Layer 4 of a small transformer language model trained on English Wikipedia (9 layers, counted from 0, width 128).
A neuron's activation on a vector x is GELU(gate . x) times (in . x), where the dot is the dot product.
The model reads these tokens: "00" " |" " " "48" "0" "." "0" " |\n" "|" " S" "ark" "a" " N" "ak" "lad" "al" "ov" "á" " and"

The vector x that enters this layer's MLP at each token. A number n stands for (n - 500) times 0.008.
0 "00": 516 461 503 539 511 590 474 558 472 591 514 574 521 515 561 557 574 590 457 499 459 359 365 507 462 498 481 555 674 599 536 579 330 469 553 521 428 501 510 471 389 550 543 523 467 485 247 413 487 300 604 685 448 627 444 561 568 618 431 356 606 420 459 599 506 475 411 279 370 653 510 526 493 505 493 537 489 668 467 490 609 667 351 637 473 530 412 471 624 561 564 438 408 468 433 468 467 442 485 573 492 416 564 555 582 466 620 484 378 369 570 564 429 356 460 608 397 636 480 595 475 517 419 457 620 558 633 448
1 " |": 438 460 400 462 525 487 501 495 432 477 467 527 464 476 559 554 548 514 506 537 464 576 525 583 423 478 513 510 546 522 387 474 510 614 482 548 524 540 470 460 401 487 505 526 476 355 40 469 538 514 511 522 386 542 463 504 510 526 524 538 461 481 490 498 499 471 330 434 482 540 522 464 574 491 503 402 510 479 492 496 532 503 473 468 459 515 527 498 677 497 482 468 513 496 460 466 545 516 493 438 439 497 455 503 585 478 524 506 506 466 482 452 450 475 467 519 468 502 486 505 711 478 478 487 494 498 483 544
2 " ": 600 553 486 507 467 498 449 407 523 525 484 442 523 520 553 618 513 596 447 636 590 419 465 488 504 528 436 483 522 462 558 494 411 634 456 524 518 541 491 512 607 472 448 531 503 587 49 576 476 459 473 585 510 552 518 459 495 483 560 566 499 383 523 533 521 532 403 379 508 573 495 553 533 448 397 539 607 555 442 551 561 490 394 608 421 480 490 554 692 508 478 521 410 465 485 492 467 544 407 390 548 407 383 558 502 476 487 482 554 460 535 497 527 393 432 557 492 592 530 579 499 496 425 431 567 495 503 486
3 "48": 558 415 643 526 546 668 565 542 382 512 563 501 563 434 575 569 523 605 568 449 512 519 435 624 480 503 552 402 417 539 471 555 431 455 523 500 517 521 429 372 537 367 531 519 529 588 182 570 399 483 514 487 523 568 495 619 483 532 444 531 531 428 326 617 526 592 419 374 442 441 447 507 413 460 560 549 721 599 471 527 433 453 449 566 627 338 437 610 734 545 501 521 514 447 495 506 498 406 439 362 507 441 674 584 492 440 492 627 454 429 496 476 400 418 518 608 534 633 546 524 445 449 414 398 568 491 621 422
4 "0": 562 492 605 626 591 543 468 572 559 621 575 648 459 481 557 454 613 554 566 452 440 314 548 501 484 452 448 500 585 512 444 557 437 446 422 497 485 412 418 491 452 514 539 524 454 583 150 543 573 495 548 541 624 584 461 652 405 629 527 338 589 513 326 552 387 552 459 292 452 580 522 399 403 470 421 550 588 592 506 430 577 536 488 496 533 528 463 569 616 426 555 343 480 561 562 508 541 402 464 554 413 474 408 548 414 498 602 543 444 412 526 638 515 501 425 552 562 564 611 547 522 602 418 519 614 458 514 335
5 ".": 488 522 575 549 471 598 448 545 564 514 495 553 481 536 597 533 445 465 541 486 563 525 418 437 485 448 486 576 524 595 581 525 415 429 384 518 430 448 462 476 505 570 455 553 529 670 129 431 432 470 494 507 447 563 497 429 503 429 480 583 524 428 480 519 508 466 493 327 488 612 438 504 485 420 476 476 432 591 598 442 529 525 365 499 392 604 450 630 542 501 527 678 472 557 630 469 470 501 514 446 551 499 474 360 461 586 569 452 601 437 534 685 605 370 317 509 433 563 503 539 644 550 367 441 443 460 532 432
6 "0": 490 532 633 609 389 599 519 578 675 637 428 490 444 428 564 496 543 511 514 506 415 464 484 414 502 521 500 478 525 442 513 420 382 393 515 487 405 497 331 457 487 537 454 470 475 582 127 476 448 458 505 501 553 553 423 526 598 520 594 531 384 407 458 617 447 499 515 344 391 480 366 538 458 507 461 500 582 523 484 395 509 511 449 605 501 502 386 406 727 507 507 501 416 491 441 523 457 445 530 475 566 393 386 541 359 476 489 508 445 426 586 556 457 415 463 511 507 590 497 548 491 416 371 389 509 528 468 343
7 " |\n": 501 530 408 654 413 523 532 464 538 577 544 570 468 554 582 468 540 587 584 455 402 515 561 499 465 453 527 489 471 478 604 526 506 550 478 473 472 534 465 372 474 487 440 451 519 684 153 602 515 567 470 550 485 665 536 493 578 489 546 491 548 486 614 643 467 642 480 382 671 478 493 509 456 478 567 584 570 492 521 347 550 500 388 541 524 528 490 396 648 537 474 508 458 491 505 464 548 398 538 415 444 431 572 417 626 384 508 581 490 485 464 582 618 487 464 384 398 453 558 591 626 429 472 325 564 485 477 350
8 "|": 449 511 426 479 544 497 495 498 449 454 469 557 465 506 554 534 544 513 512 513 472 556 524 574 425 478 505 517 510 516 389 476 507 641 500 560 509 548 473 475 401 514 521 526 495 355 27 475 517 520 475 509 399 548 461 525 519 510 514 526 460 488 488 462 495 472 356 442 472 534 486 463 589 498 482 400 502 476 488 492 515 508 473 484 510 507 520 493 665 491 472 471 535 497 452 479 556 508 505 454 398 506 469 495 593 504 515 524 503 464 464 437 488 487 480 529 466 514 479 496 701 481 496 538 525 485 500 517
9 " S": 573 534 530 463 486 465 490 413 518 445 473 555 417 552 585 519 520 548 422 437 568 588 453 558 406 553 561 442 483 444 483 464 540 451 415 601 558 457 432 443 548 515 596 482 418 591 80 482 508 557 479 503 482 429 479 550 533 557 552 479 583 530 635 567 546 532 509 448 415 471 443 539 502 384 535 460 516 534 492 549 477 514 426 463 494 590 484 560 771 506 494 491 455 483 560 464 521 550 493 507 453 556 567 532 575 528 259 529 543 495 539 350 577 339 433 482 611 458 430 463 393 490 502 538 545 468 498 472
10 "ark": 357 670 646 548 516 565 395 503 491 361 450 446 540 346 444 368 459 628 478 395 589 526 468 539 633 486 581 428 473 501 290 572 556 614 623 446 579 483 480 578 587 423 573 417 526 554 247 502 346 497 624 477 365 471 479 597 349 423 486 414 538 492 558 421 542 576 512 497 497 489 528 438 546 536 483 491 465 572 454 536 382 485 453 456 353 455 513 409 814 519 569 392 744 495 487 272 486 551 488 530 509 508 611 459 485 380 449 579 589 463 488 481 559 424 506 375 486 553 446 446 424 615 557 517 599 444 387 417
11 "a": 434 451 619 620 583 441 512 545 271 399 473 646 585 397 543 312 454 555 448 447 614 510 531 588 586 469 645 496 451 359 563 583 584 417 509 550 395 407 397 426 632 480 582 370 472 609 222 519 503 451 463 580 510 421 517 481 373 688 451 524 524 454 498 499 480 626 485 633 528 614 463 339 533 521 443 527 484 452 483 573 580 478 426 483 560 384 459 313 679 501 483 469 330 525 531 576 552 582 486 652 433 546 461 425 589 400 443 524 457 485 657 493 301 672 393 467 598 372 490 530 475 585 643 501 435 577 577 568
12 " N": 432 410 442 576 569 486 497 498 474 395 489 553 537 666 532 521 556 533 449 532 574 622 423 419 492 425 554 568 438 350 445 496 384 510 460 492 543 479 536 439 415 539 525 487 555 508 148 448 498 527 498 521 494 372 506 562 428 463 574 539 519 492 614 484 520 400 573 522 494 663 461 562 498 484 492 359 438 566 530 486 497 493 423 342 411 525 503 699 568 471 507 527 372 525 410 485 403 506 428 655 395 559 667 561 541 448 213 646 359 421 535 431 573 621 536 464 550 421 526 646 430 504 541 558 577 588 517 497
13 "ak": 368 621 673 433 524 407 448 434 463 566 466 473 544 363 462 529 535 546 384 541 535 537 502 467 606 536 516 419 486 517 401 532 409 564 503 578 668 425 566 519 563 465 617 511 654 689 180 471 395 463 476 609 570 363 458 421 426 405 419 554 581 431 491 466 516 603 526 583 494 533 739 482 531 542 469 580 412 495 451 542 426 458 503 311 360 480 582 582 632 476 457 500 463 520 509 526 420 523 578 616 388 601 635 522 542 536 489 623 450 558 402 476 443 452 586 545 542 498 567 472 463 683 492 484 542 559 449 444
14 "lad": 466 399 617 582 600 496 529 348 393 440 520 538 484 513 481 490 556 454 389 542 523 516 360 499 607 438 508 425 503 436 461 687 592 668 471 303 278 546 482 425 622 607 478 368 591 632 254 424 419 285 505 452 497 425 444 430 470 420 512 451 533 362 544 419 430 535 410 589 584 609 581 477 574 508 481 438 401 632 504 548 540 525 322 419 523 608 638 503 556 499 614 572 501 629 483 503 532 449 673 641 462 548 429 467 542 382 463 512 516 434 438 471 290 532 382 546 541 578 666 485 521 681 556 603 348 457 582 529
15 "al": 298 316 581 560 618 503 512 557 474 498 606 610 485 389 414 474 578 401 374 506 588 654 468 438 657 466 540 413 415 371 625 637 446 424 537 387 509 516 516 423 591 534 545 520 660 434 189 462 431 431 381 462 465 468 425 411 446 528 440 661 357 409 461 453 441 624 553 584 507 440 478 533 609 661 521 611 394 573 471 523 529 433 472 518 448 412 501 527 626 447 438 601 308 516 512 532 519 478 454 598 408 640 392 521 566 496 411 445 355 477 359 446 340 550 422 536 546 442 465 598 511 507 511 465 504 486 544 639
16 "ov": 357 276 520 463 508 496 544 402 596 543 381 585 504 541 392 488 550 473 331 609 487 518 446 489 558 301 613 447 535 450 493 564 393 465 553 359 409 569 646 545 413 562 499 442 521 533 208 515 360 520 495 420 474 463 457 520 467 326 513 582 465 389 551 453 463 467 529 652 554 507 619 493 517 696 454 481 583 605 434 473 426 441 394 492 508 575 612 382 713 474 479 521 382 470 607 551 388 534 541 658 460 568 542 462 392 365 486 573 442 635 386 526 397 408 435 525 547 559 659 559 470 544 416 643 440 407 413 602
17 "á": 465 304 495 441 620 436 525 477 392 561 505 732 519 456 570 434 484 523 630 477 609 529 485 525 590 469 614 449 553 372 590 520 441 462 380 356 531 500 586 472 430 568 467 439 548 622 232 397 368 617 406 524 383 470 557 422 423 503 445 731 466 294 498 511 478 428 592 553 588 471 481 546 597 621 487 620 538 560 513 530 530 429 459 609 497 604 578 529 697 438 455 529 403 504 454 517 424 439 598 619 402 626 431 407 353 449 555 551 354 645 479 606 367 669 599 556 661 538 661 507 543 507 552 485 516 544 532 509
18 " and": 318 370 480 386 513 531 522 405 643 566 440 514 471 634 472 556 545 425 475 480 553 458 394 479 513 454 514 526 395 594 566 694 463 482 441 420 545 338 510 608 588 464 262 469 618 461 242 373 506 564 490 488 447 489 542 467 447 482 456 430 465 407 469 396 441 618 657 543 572 491 482 571 550 528 475 501 469 623 576 432 456 436 441 574 360 557 517 563 646 486 493 624 475 424 565 559 418 535 537 555 401 592 480 437 470 621 375 594 439 375 524 504 414 589 554 582 440 525 518 548 753 507 552 466 464 492 500 500

Each question shows the input weights of one neuron of the MLP. A number n stands for (n - 500) times 0.0016.

n499 gate: 642 464 530 462 478 536 424 432 438 302 680 311 458 530 555 494 585 651 582 599 461 393 472 332 456 539 385 570 522 558 436 420 586 538 494 416 453 453 494 360 645 458 696 357 464 418 634 580 610 383 438 500 533 503 405 520 503 409 469 531 377 533 370 652 506 601 429 294 586 467 675 564 336 489 348 405 632 483 604 682 531 430 542 401 395 492 550 569 485 389 294 522 627 402 601 403 456 489 400 559 506 449 557 500 480 401 432 604 555 560 398 500 570 611 489 494 640 570 428 533 416 696 522 489 558 431 397 442
n499 in: 537 451 620 540 478 505 436 505 555 475 727 468 404 424 521 514 495 672 594 589 389 519 500 301 247 440 440 547 574 551 339 481 584 602 618 483 451 406 462 544 372 571 717 406 473 438 525 562 600 416 395 525 476 471 426 632 387 487 433 438 478 625 408 613 470 393 570 317 538 428 652 519 366 582 434 426 608 584 481 578 407 503 410 422 422 360 425 581 517 505 500 411 524 533 596 320 554 430 568 456 470 413 599 684 287 465 539 628 414 564 425 406 670 508 476 434 571 580 530 449 474 473 588 497 462 367 486 541
On which three tokens does it fire most, strongest first? 4 "0", 10 "ark", 3 "48"

n182 gate: 407 715 442 619 577 559 631 445 604 438 518 569 495 380 404 500 503 589 418 505 476 606 372 463 503 657 371 505 729 396 562 601 554 388 576 416 388 516 446 514 586 495 484 660 768 667 568 556 764 591 552 454 503 497 451 508 675 564 409 527 565 406 562 393 484 486 362 539 661 458 328 597 601 542 522 403 599 433 466 655 554 346 543 521 572 551 497 495 500 511 548 433 599 573 537 642 535 629 481 397 497 568 497 367 500 516 481 484 497 529 492 492 362 492 540 415 562 495 487 545 469 370 595 387 585 495 489 433
n182 in: 540 627 353 702 538 615 475 473 460 564 388 522 570 494 525 517 429 492 385 536 271 544 677 576 481 483 548 508 336 426 531 637 533 388 427 615 563 511 475 329 539 452 497 433 451 374 474 574 536 475 567 503 774 577 480 288 312 640 546 566 525 503 420 566 525 595 377 428 489 598 400 514 562 411 567 444 360 464 448 470 564 570 360 374 624 497 524 596 538 552 458 423 420 494 486 575 637 503 723 483 614 449 476 439 575 676 579 734 475 565 434 410 402 483 674 548 500 567 437 497 545 357 546 425 432 536 581 417
On which three tokens does it fire most, strongest first? 7 " |\n", 11 "a", 16 "ov"

n50 gate: 508 573 460 521 513 244 552 497 487 363 529 371 563 543 610 451 529 418 505 446 403 634 484 431 592 437 542 519 443 688 416 508 554 572 426 431 538 519 647 302 340 530 330 596 457 548 644 424 610 476 503 380 481 631 492 585 465 406 533 413 475 378 565 543 438 673 380 474 408 672 590 585 545 376 500 636 640 538 291 584 624 464 568 414 562 540 487 573 438 514 530 432 573 574 511 470 352 400 511 596 557 336 492 492 519 719 503 567 495 423 355 460 560 446 343 368 544 489 546 478 600 596 481 470 607 430 467 402
n50 in: 543 398 638 448 566 503 506 570 723 483 617 309 327 467 478 376 508 458 595 464 536 694 450 576 637 545 431 374 611 555 425 467 434 505 657 405 392 519 469 461 359 539 615 489 388 555 540 588 440 442 522 600 536 383 581 561 489 599 605 423 536 528 376 561 574 447 410 548 569 369 470 383 369 530 567 489 459 638 391 450 567 447 480 519 497 607 466 431 485 710 353 478 431 428 500 359 571 605 372 542 500 554 560 500 645 456 368 484 580 579 423 598 606 337 439 449 383 508 401 497 235 620 402 619 492 597 633 600
On which token does it fire most, and how strongly? 18 " and", at about 0.52

n392 gate: 610 513 522 247 704 431 555 391 531 506 363 559 436 569 484 500 644 532 558 923 519 678 579 398 434 433 512 433 557 513 345 604 383 541 436 481 611 396 459 519 592 382 465 429 600 431 604 503 610 497 526 573 465 527 353 551 469 566 337 554 392 665 449 418 604 385 481 631 421 544 522 417 488 630 631 388 447 560 569 349 686 541 529 447 418 522 609 258 287 595 468 380 604 595 578 427 415 712 510 436 283 448 397 497 685 468 587 541 425 478 440 556 225 563 525 416 625 596 506 513 506 490 478 465 503 645 615 649
n392 in: 497 403 334 421 641 507 556 412 278 545 520 623 699 431 647 621 538 587 563 459 245 497 455 578 497 521 570 493 535 448 434 452 434 596 742 546 393 562 455 335 365 525 654 437 562 415 526 490 823 434 468 531 431 463 332 808 339 600 689 580 179 580 655 483 510 388 452 420 493 548 431 493 601 628 504 462 510 438 353 414 539 612 497 576 290 689 401 486 563 569 476 559 424 615 425 344 531 635 660 496 392 554 476 259 653 497 472 555 524 313 390 415 594 552 410 567 587 626 362 689 668 265 602 309 562 348 490 351
Its two highest activations, in order, are on tokens 1 " |", 8 "|"

n272 gate: 261 650 638 534 385 391 557 420 384 491 602 568 576 488 481 494 404 676 408 611 528 481 753 473 422 503 494 630 374 472 396 531 409 457 405 605 531 571 440 478 252 620 392 475 509 451 569 537 693 428 459 481 481 551 348 617 417 484 671 538 541 572 569 450 708 364 515 684 315 283 309 481 518 454 532 535 450 663 515 453 579 358 658 627 544 428 536 475 349 503 431 478 381 557 478 522 444 559 396 316 528 390 248 522 638 544 577 623 609 500 661 568 465 353 481 452 345 357 432 338 494 354 629 500 612 575 387 459
n272 in: 566 584 570 494 553 645 330 313 282 467 403 432 632 536 565 426 556 431 576 476 524 521 393 596 515 590 520 548 497 385 506 621 348 279 455 524 500 358 311 566 637 476 425 443 491 632 500 622 609 467 455 542 473 270 443 497 565 476 663 440 527 853 527 562 710 503 574 546 625 527 440 404 621 320 440 542 565 703 394 435 262 392 515 568 423 423 557 503 476 509 635 548 322 593 353 321 615 473 479 461 482 541 512 574 527 565 491 526 612 447 592 429 530 476 426 646 358 530 571 482 554 615 529 494 358 497 458 467
On which token does it fire most, and how strongly? 15 "al", at about 0.12

n40 gate: 461 497 633 479 593 519 538 335 347 624 505 471 508 370 402 607 397 527 446 421 471 648 471 539 405 457 508 608 634 651 479 637 439 579 495 557 559 516 396 578 428 527 516 595 613 492 464 487 426 636 449 478 532 528 508 462 576 593 404 487 521 650 460 561 593 505 497 515 599 418 332 360 472 464 581 444 537 601 611 574 454 417 274 619 572 386 602 492 418 668 744 638 495 495 437 634 323 535 575 368 382 526 442 481 481 511 448 398 566 649 484 671 395 495 471 524 452 478 579 394 411 430 650 567 392 598 505 446
n40 in: 490 535 524 505 548 591 558 471 542 541 463 543 516 492 404 610 407 592 371 479 755 420 435 539 430 391 523 598 638 457 616 532 341 468 664 464 425 430 497 426 557 598 544 719 297 473 532 462 428 462 292 661 535 391 535 519 577 604 400 365 530 516 591 489 358 614 468 484 446 532 527 573 508 532 516 549 572 524 540 336 535 524 617 414 428 540 399 385 527 532 533 478 449 459 588 462 588 457 440 437 443 455 471 422 549 653 547 752 275 529 575 479 429 737 538 503 535 593 468 454 546 481 487 565 537 344 362 673
On which three tokens does it fire most, strongest first? 18 " and", 11 "a", 17 "á"

n209 gate: 667 560 630 486 577 414 316 477 539 581 610 426 477 557 355 560 574 425 617 452 540 381 632 545 597 332 542 582 543 517 362 540 483 734 494 672 514 420 595 651 514 465 570 448 449 435 524 443 451 497 512 468 368 464 759 674 631 711 683 624 503 621 537 543 531 427 483 522 463 568 362 451 405 595 622 503 389 529 460 572 346 593 483 509 494 546 448 437 437 586 396 557 463 445 562 618 386 414 700 471 364 593 554 311 546 709 644 497 423 466 454 480 570 402 417 638 398 584 517 411 470 666 616 465 454 408 413 523
n209 in: 468 500 387 476 536 267 447 492 460 486 584 563 536 547 544 508 410 550 514 451 492 527 486 403 432 511 627 369 519 732 533 467 500 516 525 399 610 497 395 419 467 503 414 369 574 554 563 481 478 602 576 200 506 619 511 639 437 473 421 219 417 489 519 547 421 442 611 492 376 593 486 736 591 371 520 481 443 442 524 508 461 411 394 437 464 544 566 536 553 478 478 462 442 492 359 594 516 533 680 670 265 524 419 368 622 574 551 372 443 360 489 467 342 541 517 581 433 338 462 432 612 511 533 403 391 437 364 586
Which token does this neuron like most? 2 " "

n180 gate: 531 471 529 578 395 426 618 487 621 577 334 359 609 521 550 458 521 383 355 458 529 435 342 412 652 479 385 476 572 455 590 521 555 390 527 639 387 424 495 497 452 666 548 599 330 586 462 542 560 569 581 532 431 454 439 631 565 510 486 611 484 534 613 608 497 503 323 541 529 529 558 495 518 446 591 585 539 495 359 395 636 548 513 592 574 650 594 587 637 357 484 384 568 407 521 500 521 479 553 465 449 647 568 432 614 553 452 643 335 471 461 523 391 614 479 503 588 479 631 479 304 377 588 532 691 418 465 590
n180 in: 574 457 530 573 535 363 396 448 470 421 455 472 423 518 475 586 495 528 376 555 639 558 683 520 482 508 385 660 454 434 579 480 467 442 474 492 609 379 474 562 357 397 624 500 367 518 489 462 556 367 505 446 396 238 487 377 513 409 503 472 454 370 579 533 346 546 415 566 607 435 671 526 485 356 552 503 513 449 387 368 595 490 482 417 614 548 629 616 521 495 451 487 426 408 470 605 530 439 551 459 408 560 450 404 467 698 433 543 460 425 351 485 510 556 500 308 644 505 487 546 411 595 503 503 588 477 341 541
On which three tokens does it fire most, strongest first? 9 " S", 12 " N", 16 "ov"

n506 gate: 603 578 349 685 342 461 526 527 568 644 461 561 638 344 434 506 530 483 503 478 433 494 573 530 569 489 532 486 601 572 520 478 528 442 511 392 344 458 469 392 393 324 449 540 406 384 571 715 567 503 574 548 369 694 803 551 456 544 572 548 551 416 422 558 475 525 572 376 472 636 598 517 258 582 557 517 631 424 370 464 452 655 508 414 570 375 371 714 500 578 593 525 383 494 439 573 558 397 576 574 520 410 539 483 593 388 503 323 522 613 397 522 483 584 472 497 514 404 350 589 588 568 500 486 392 374 525 508
n506 in: 373 684 613 597 644 541 455 495 428 552 284 484 616 557 508 505 470 563 581 514 626 345 382 521 541 497 508 600 506 342 453 505 522 535 439 597 363 552 577 408 409 469 525 408 503 581 507 503 451 541 455 494 478 548 650 614 538 454 582 464 530 503 459 405 625 375 451 333 418 359 679 362 511 476 589 668 407 456 738 541 414 605 481 476 421 462 513 740 547 514 544 440 538 500 470 451 432 464 580 453 370 671 390 440 478 421 752 414 560 430 337 484 492 489 325 394 561 667 459 500 445 508 559 431 609 478 431 607
Its two highest activations, in order, are on tokens 4 "0", 0 "00"

n371 gate: 435 535 514 563 320 506 360 357 494 736 540 399 450 392 462 415 448 647 521 488 488 532 529 471 346 400 542 405 394 512 506 428 582 636 562 580 547 369 462 639 521 426 553 411 439 336 656 384 459 403 595 586 421 554 538 769 514 500 671 526 468 488 386 398 581 397 561 438 319 474 541 435 545 631 547 444 497 596 410 415 464 438 621 633 605 413 567 410 322 553 427 392 698 565 514 503 454 558 641 456 356 486 322 288 438 450 521 399 602 543 445 434 468 383 304 592 660 539 375 407 469 367 569 538 616 523 547 638
n371 in: 412 427 625 171 551 512 488 334 521 457 619 395 567 400 527 473 512 518 537 455 310 527 585 438 581 561 550 485 195 593 415 686 488 482 715 445 561 518 631 614 354 534 574 442 419 521 551 717 476 457 432 613 415 561 479 500 377 605 615 400 695 311 464 636 455 466 491 561 721 356 527 573 547 462 521 396 476 524 545 624 451 567 424 596 488 708 602 503 539 458 543 476 473 570 320 415 259 364 637 565 402 571 655 428 594 612 593 488 590 565 407 440 573 358 452 451 353 598 551 431 422 506 464 457 572 561 479 488
On which token does it fire most, and how strongly? 10 "ark", at about 2.1

n162 gate: 353 489 539 540 483 312 427 478 330 474 351 520 373 412 509 623 730 491 325 650 483 588 511 590 554 745 461 541 630 577 543 639 500 594 491 666 537 554 339 500 523 477 338 625 531 339 391 389 514 506 526 529 299 608 503 587 650 614 562 380 399 391 574 434 486 520 381 547 606 531 503 471 645 444 541 373 472 520 554 543 442 445 390 363 266 454 552 511 583 368 526 489 471 615 472 425 500 506 526 349 569 626 528 497 474 540 462 435 583 455 494 559 575 577 328 477 572 509 557 531 767 422 407 569 386 551 503 448
n162 in: 449 467 522 511 486 613 472 481 630 497 401 437 427 641 588 622 536 497 452 544 286 563 486 617 431 413 607 446 365 569 480 337 414 539 387 410 483 619 416 387 332 404 624 480 467 409 507 500 478 528 576 382 458 500 508 520 486 464 454 433 525 511 528 409 428 469 156 279 489 555 545 581 541 421 540 337 519 322 580 533 531 419 503 541 486 456 649 467 563 506 489 478 631 441 489 506 713 564 640 424 458 511 401 453 660 356 690 698 494 462 459 456 447 224 631 577 402 418 514 461 484 525 442 494 613 517 416 520
On which token does it fire most, and how strongly? 1 " |", at about 13

n482 gate: 586 575 555 596 514 575 503 478 416 559 577 503 455 464 646 361 426 615 458 470 486 442 517 427 558 626 564 382 469 522 614 464 597 310 525 500 314 577 447 590 494 528 483 523 566 591 542 619 389 383 633 610 531 607 421 649 511 522 468 467 483 346 458 514 320 402 624 395 430 525 444 685 646 600 601 626 608 369 484 364 517 455 598 707 553 605 564 542 432 528 366 492 533 486 629 514 470 586 413 362 525 484 437 661 564 639 472 503 575 486 630 665 343 439 525 432 511 534 464 497 357 418 590 595 326 656 268 489
n482 in: 363 473 657 420 603 638 572 505 492 607 578 379 549 451 446 492 470 538 522 554 595 371 486 505 562 659 568 475 456 376 448 505 497 408 530 536 508 379 497 475 497 360 569 472 468 505 482 497 322 642 558 530 639 531 239 684 438 532 307 356 349 470 378 497 416 588 436 487 533 484 554 665 442 484 536 607 343 584 573 370 442 530 552 603 595 378 508 676 530 448 497 405 383 642 527 415 621 432 544 503 629 489 626 543 432 603 442 554 406 569 575 683 267 462 486 467 456 539 454 449 332 478 500 514 419 438 582 626
Which token does this neuron like most? 6 "0"

n460 gate: 489 568 540 619 593 686 557 546 320 473 540 497 544 599 509 564 697 532 515 468 415 532 699 617 529 683 616 250 444 599 550 741 482 483 610 577 380 605 606 515 529 506 533 443 436 370 495 579 631 644 455 544 746 463 595 432 387 538 581 403 633 332 550 375 488 541 404 500 567 367 447 595 642 491 476 530 483 603 364 611 536 411 426 660 325 503 424 558 431 547 435 436 570 583 538 244 506 538 556 420 538 509 359 345 577 620 649 491 515 546 442 419 358 462 535 598 518 366 602 500 436 547 561 423 424 570 512 665
n460 in: 395 447 519 671 542 456 503 349 516 593 519 646 520 514 431 637 569 483 398 497 583 677 522 356 395 326 473 339 598 439 592 558 520 528 376 608 467 700 273 636 576 367 404 426 635 519 507 511 445 329 486 272 433 573 494 528 439 378 509 573 548 567 358 486 625 523 566 489 601 467 416 638 646 470 557 520 450 425 409 472 503 458 351 550 508 425 610 447 482 388 508 402 439 458 395 489 558 400 430 709 433 489 291 614 615 533 517 539 514 366 506 417 551 453 598 423 339 446 497 544 442 345 558 447 525 561 674 536
On which token does it fire most, and how strongly? 15 "al", at about 4

n510 gate: 528 554 556 631 359 374 503 512 482 465 668 234 551 761 506 724 487 621 603 478 421 556 456 599 579 379 342 359 510 535 284 541 557 431 561 381 456 406 672 474 392 484 446 577 475 419 583 519 660 313 416 561 487 439 426 558 544 415 611 506 545 799 617 396 654 465 525 491 494 312 639 392 460 540 407 500 572 475 616 462 663 621 529 591 544 563 606 459 491 468 497 377 532 576 459 345 462 674 481 352 411 528 463 434 277 459 642 428 732 599 447 456 436 437 519 468 570 407 390 176 464 497 550 500 591 396 656 560
n510 in: 598 345 441 223 500 566 506 599 589 344 512 615 516 450 422 339 422 617 570 481 365 466 258 291 547 560 767 510 484 487 557 675 494 519 366 615 497 613 519 414 582 455 481 436 444 736 572 422 415 557 449 525 415 582 643 392 503 425 662 459 516 465 415 531 337 494 404 512 383 597 569 529 500 565 331 402 456 481 556 415 551 637 659 547 466 431 575 516 434 538 560 742 597 611 410 525 322 358 357 669 478 491 432 591 529 352 433 584 287 506 422 562 599 456 446 632 551 442 600 466 276 360 506 386 375 393 316 604
On which token does it fire most, and how strongly? 8 "|", at about 0.24

n62 gate: 553 626 533 624 430 403 587 668 396 454 416 621 679 512 567 271 497 497 693 676 473 461 436 455 406 725 435 615 429 558 540 549 650 600 599 453 641 503 497 500 432 382 546 683 358 582 598 549 685 561 596 481 534 406 441 556 458 442 642 525 559 405 570 625 594 454 612 583 252 500 528 346 482 587 444 654 305 476 585 433 512 642 401 640 570 345 526 558 422 604 251 417 549 528 464 660 354 668 457 528 589 593 452 564 463 479 488 440 552 551 582 573 565 411 246 435 556 553 540 418 456 698 407 531 418 463 395 442
n62 in: 467 457 518 373 570 299 591 431 622 404 422 594 457 448 479 641 385 404 463 555 567 239 540 404 479 454 482 457 454 533 377 564 521 400 547 559 564 533 795 556 429 261 596 634 318 591 578 335 692 543 435 608 500 323 488 444 449 482 506 445 583 365 460 671 555 525 542 533 454 388 761 426 313 485 717 543 372 313 548 518 668 565 475 533 613 448 591 546 389 524 472 433 503 377 379 537 394 675 592 419 340 581 383 579 636 418 597 594 622 455 421 503 577 503 380 347 553 534 597 546 433 438 391 571 552 509 420 420
On which token does it fire most, and how strongly? 6 "0", at about 0.36

n286 gate: 548 491 676 410 381 407 422 267 566 417 422 605 417 494 573 491 596 639 348 448 635 593 500 448 541 568 452 536 541 509 432 401 297 547 497 530 374 430 438 595 379 390 509 512 599 688 666 649 593 253 515 494 497 511 411 583 393 424 597 359 553 568 477 494 614 470 486 582 482 520 438 408 503 434 429 426 439 509 375 283 328 530 432 651 471 462 582 629 431 576 435 485 304 680 575 524 550 289 745 387 485 474 382 436 692 491 557 509 576 523 442 584 494 617 591 536 464 533 380 637 578 551 364 624 468 547 500 432
n286 in: 393 459 585 457 385 604 447 477 556 541 460 443 459 491 506 364 466 538 347 569 393 262 330 387 509 278 528 474 526 603 416 362 674 552 594 594 465 621 352 632 512 494 371 612 658 546 498 457 532 216 379 488 486 595 512 620 403 529 530 619 550 474 523 500 497 365 491 433 569 403 639 655 345 444 782 611 598 523 571 393 570 567 550 586 615 405 436 454 555 460 366 384 520 433 463 555 428 419 637 459 517 500 500 586 418 382 358 471 543 443 474 477 465 607 653 556 456 400 336 497 624 518 583 520 701 361 506 532
Which token does this neuron like most? 0 "00"

n137 gate: 593 548 420 429 641 542 558 544 632 312 503 408 491 524 419 386 399 461 463 745 494 497 485 441 338 461 628 586 712 470 485 596 437 631 555 405 425 542 597 485 470 634 622 515 315 592 645 557 539 594 558 397 455 561 591 348 554 449 484 337 336 449 638 440 590 406 506 282 488 408 361 494 400 506 369 503 482 491 580 488 500 561 488 446 554 425 561 512 522 488 291 407 611 646 583 455 330 455 524 509 439 188 530 803 482 398 654 524 620 456 599 554 555 464 581 540 482 628 455 539 271 518 631 470 599 452 430 485
n137 in: 462 603 454 585 459 392 358 500 584 654 536 593 623 553 420 633 330 545 477 541 447 618 467 744 489 413 449 249 631 365 553 514 586 585 537 384 547 627 472 455 475 455 441 559 453 426 406 511 539 386 706 452 497 521 441 632 602 426 746 450 469 531 439 500 530 472 552 551 603 563 600 427 692 533 469 584 555 389 426 572 598 685 472 525 497 461 593 536 407 567 425 558 356 391 448 689 481 383 455 472 472 557 353 514 394 602 415 519 519 443 572 319 478 536 378 438 660 365 390 561 439 418 402 430 456 408 452 508
Which token does this neuron like most? 2 " "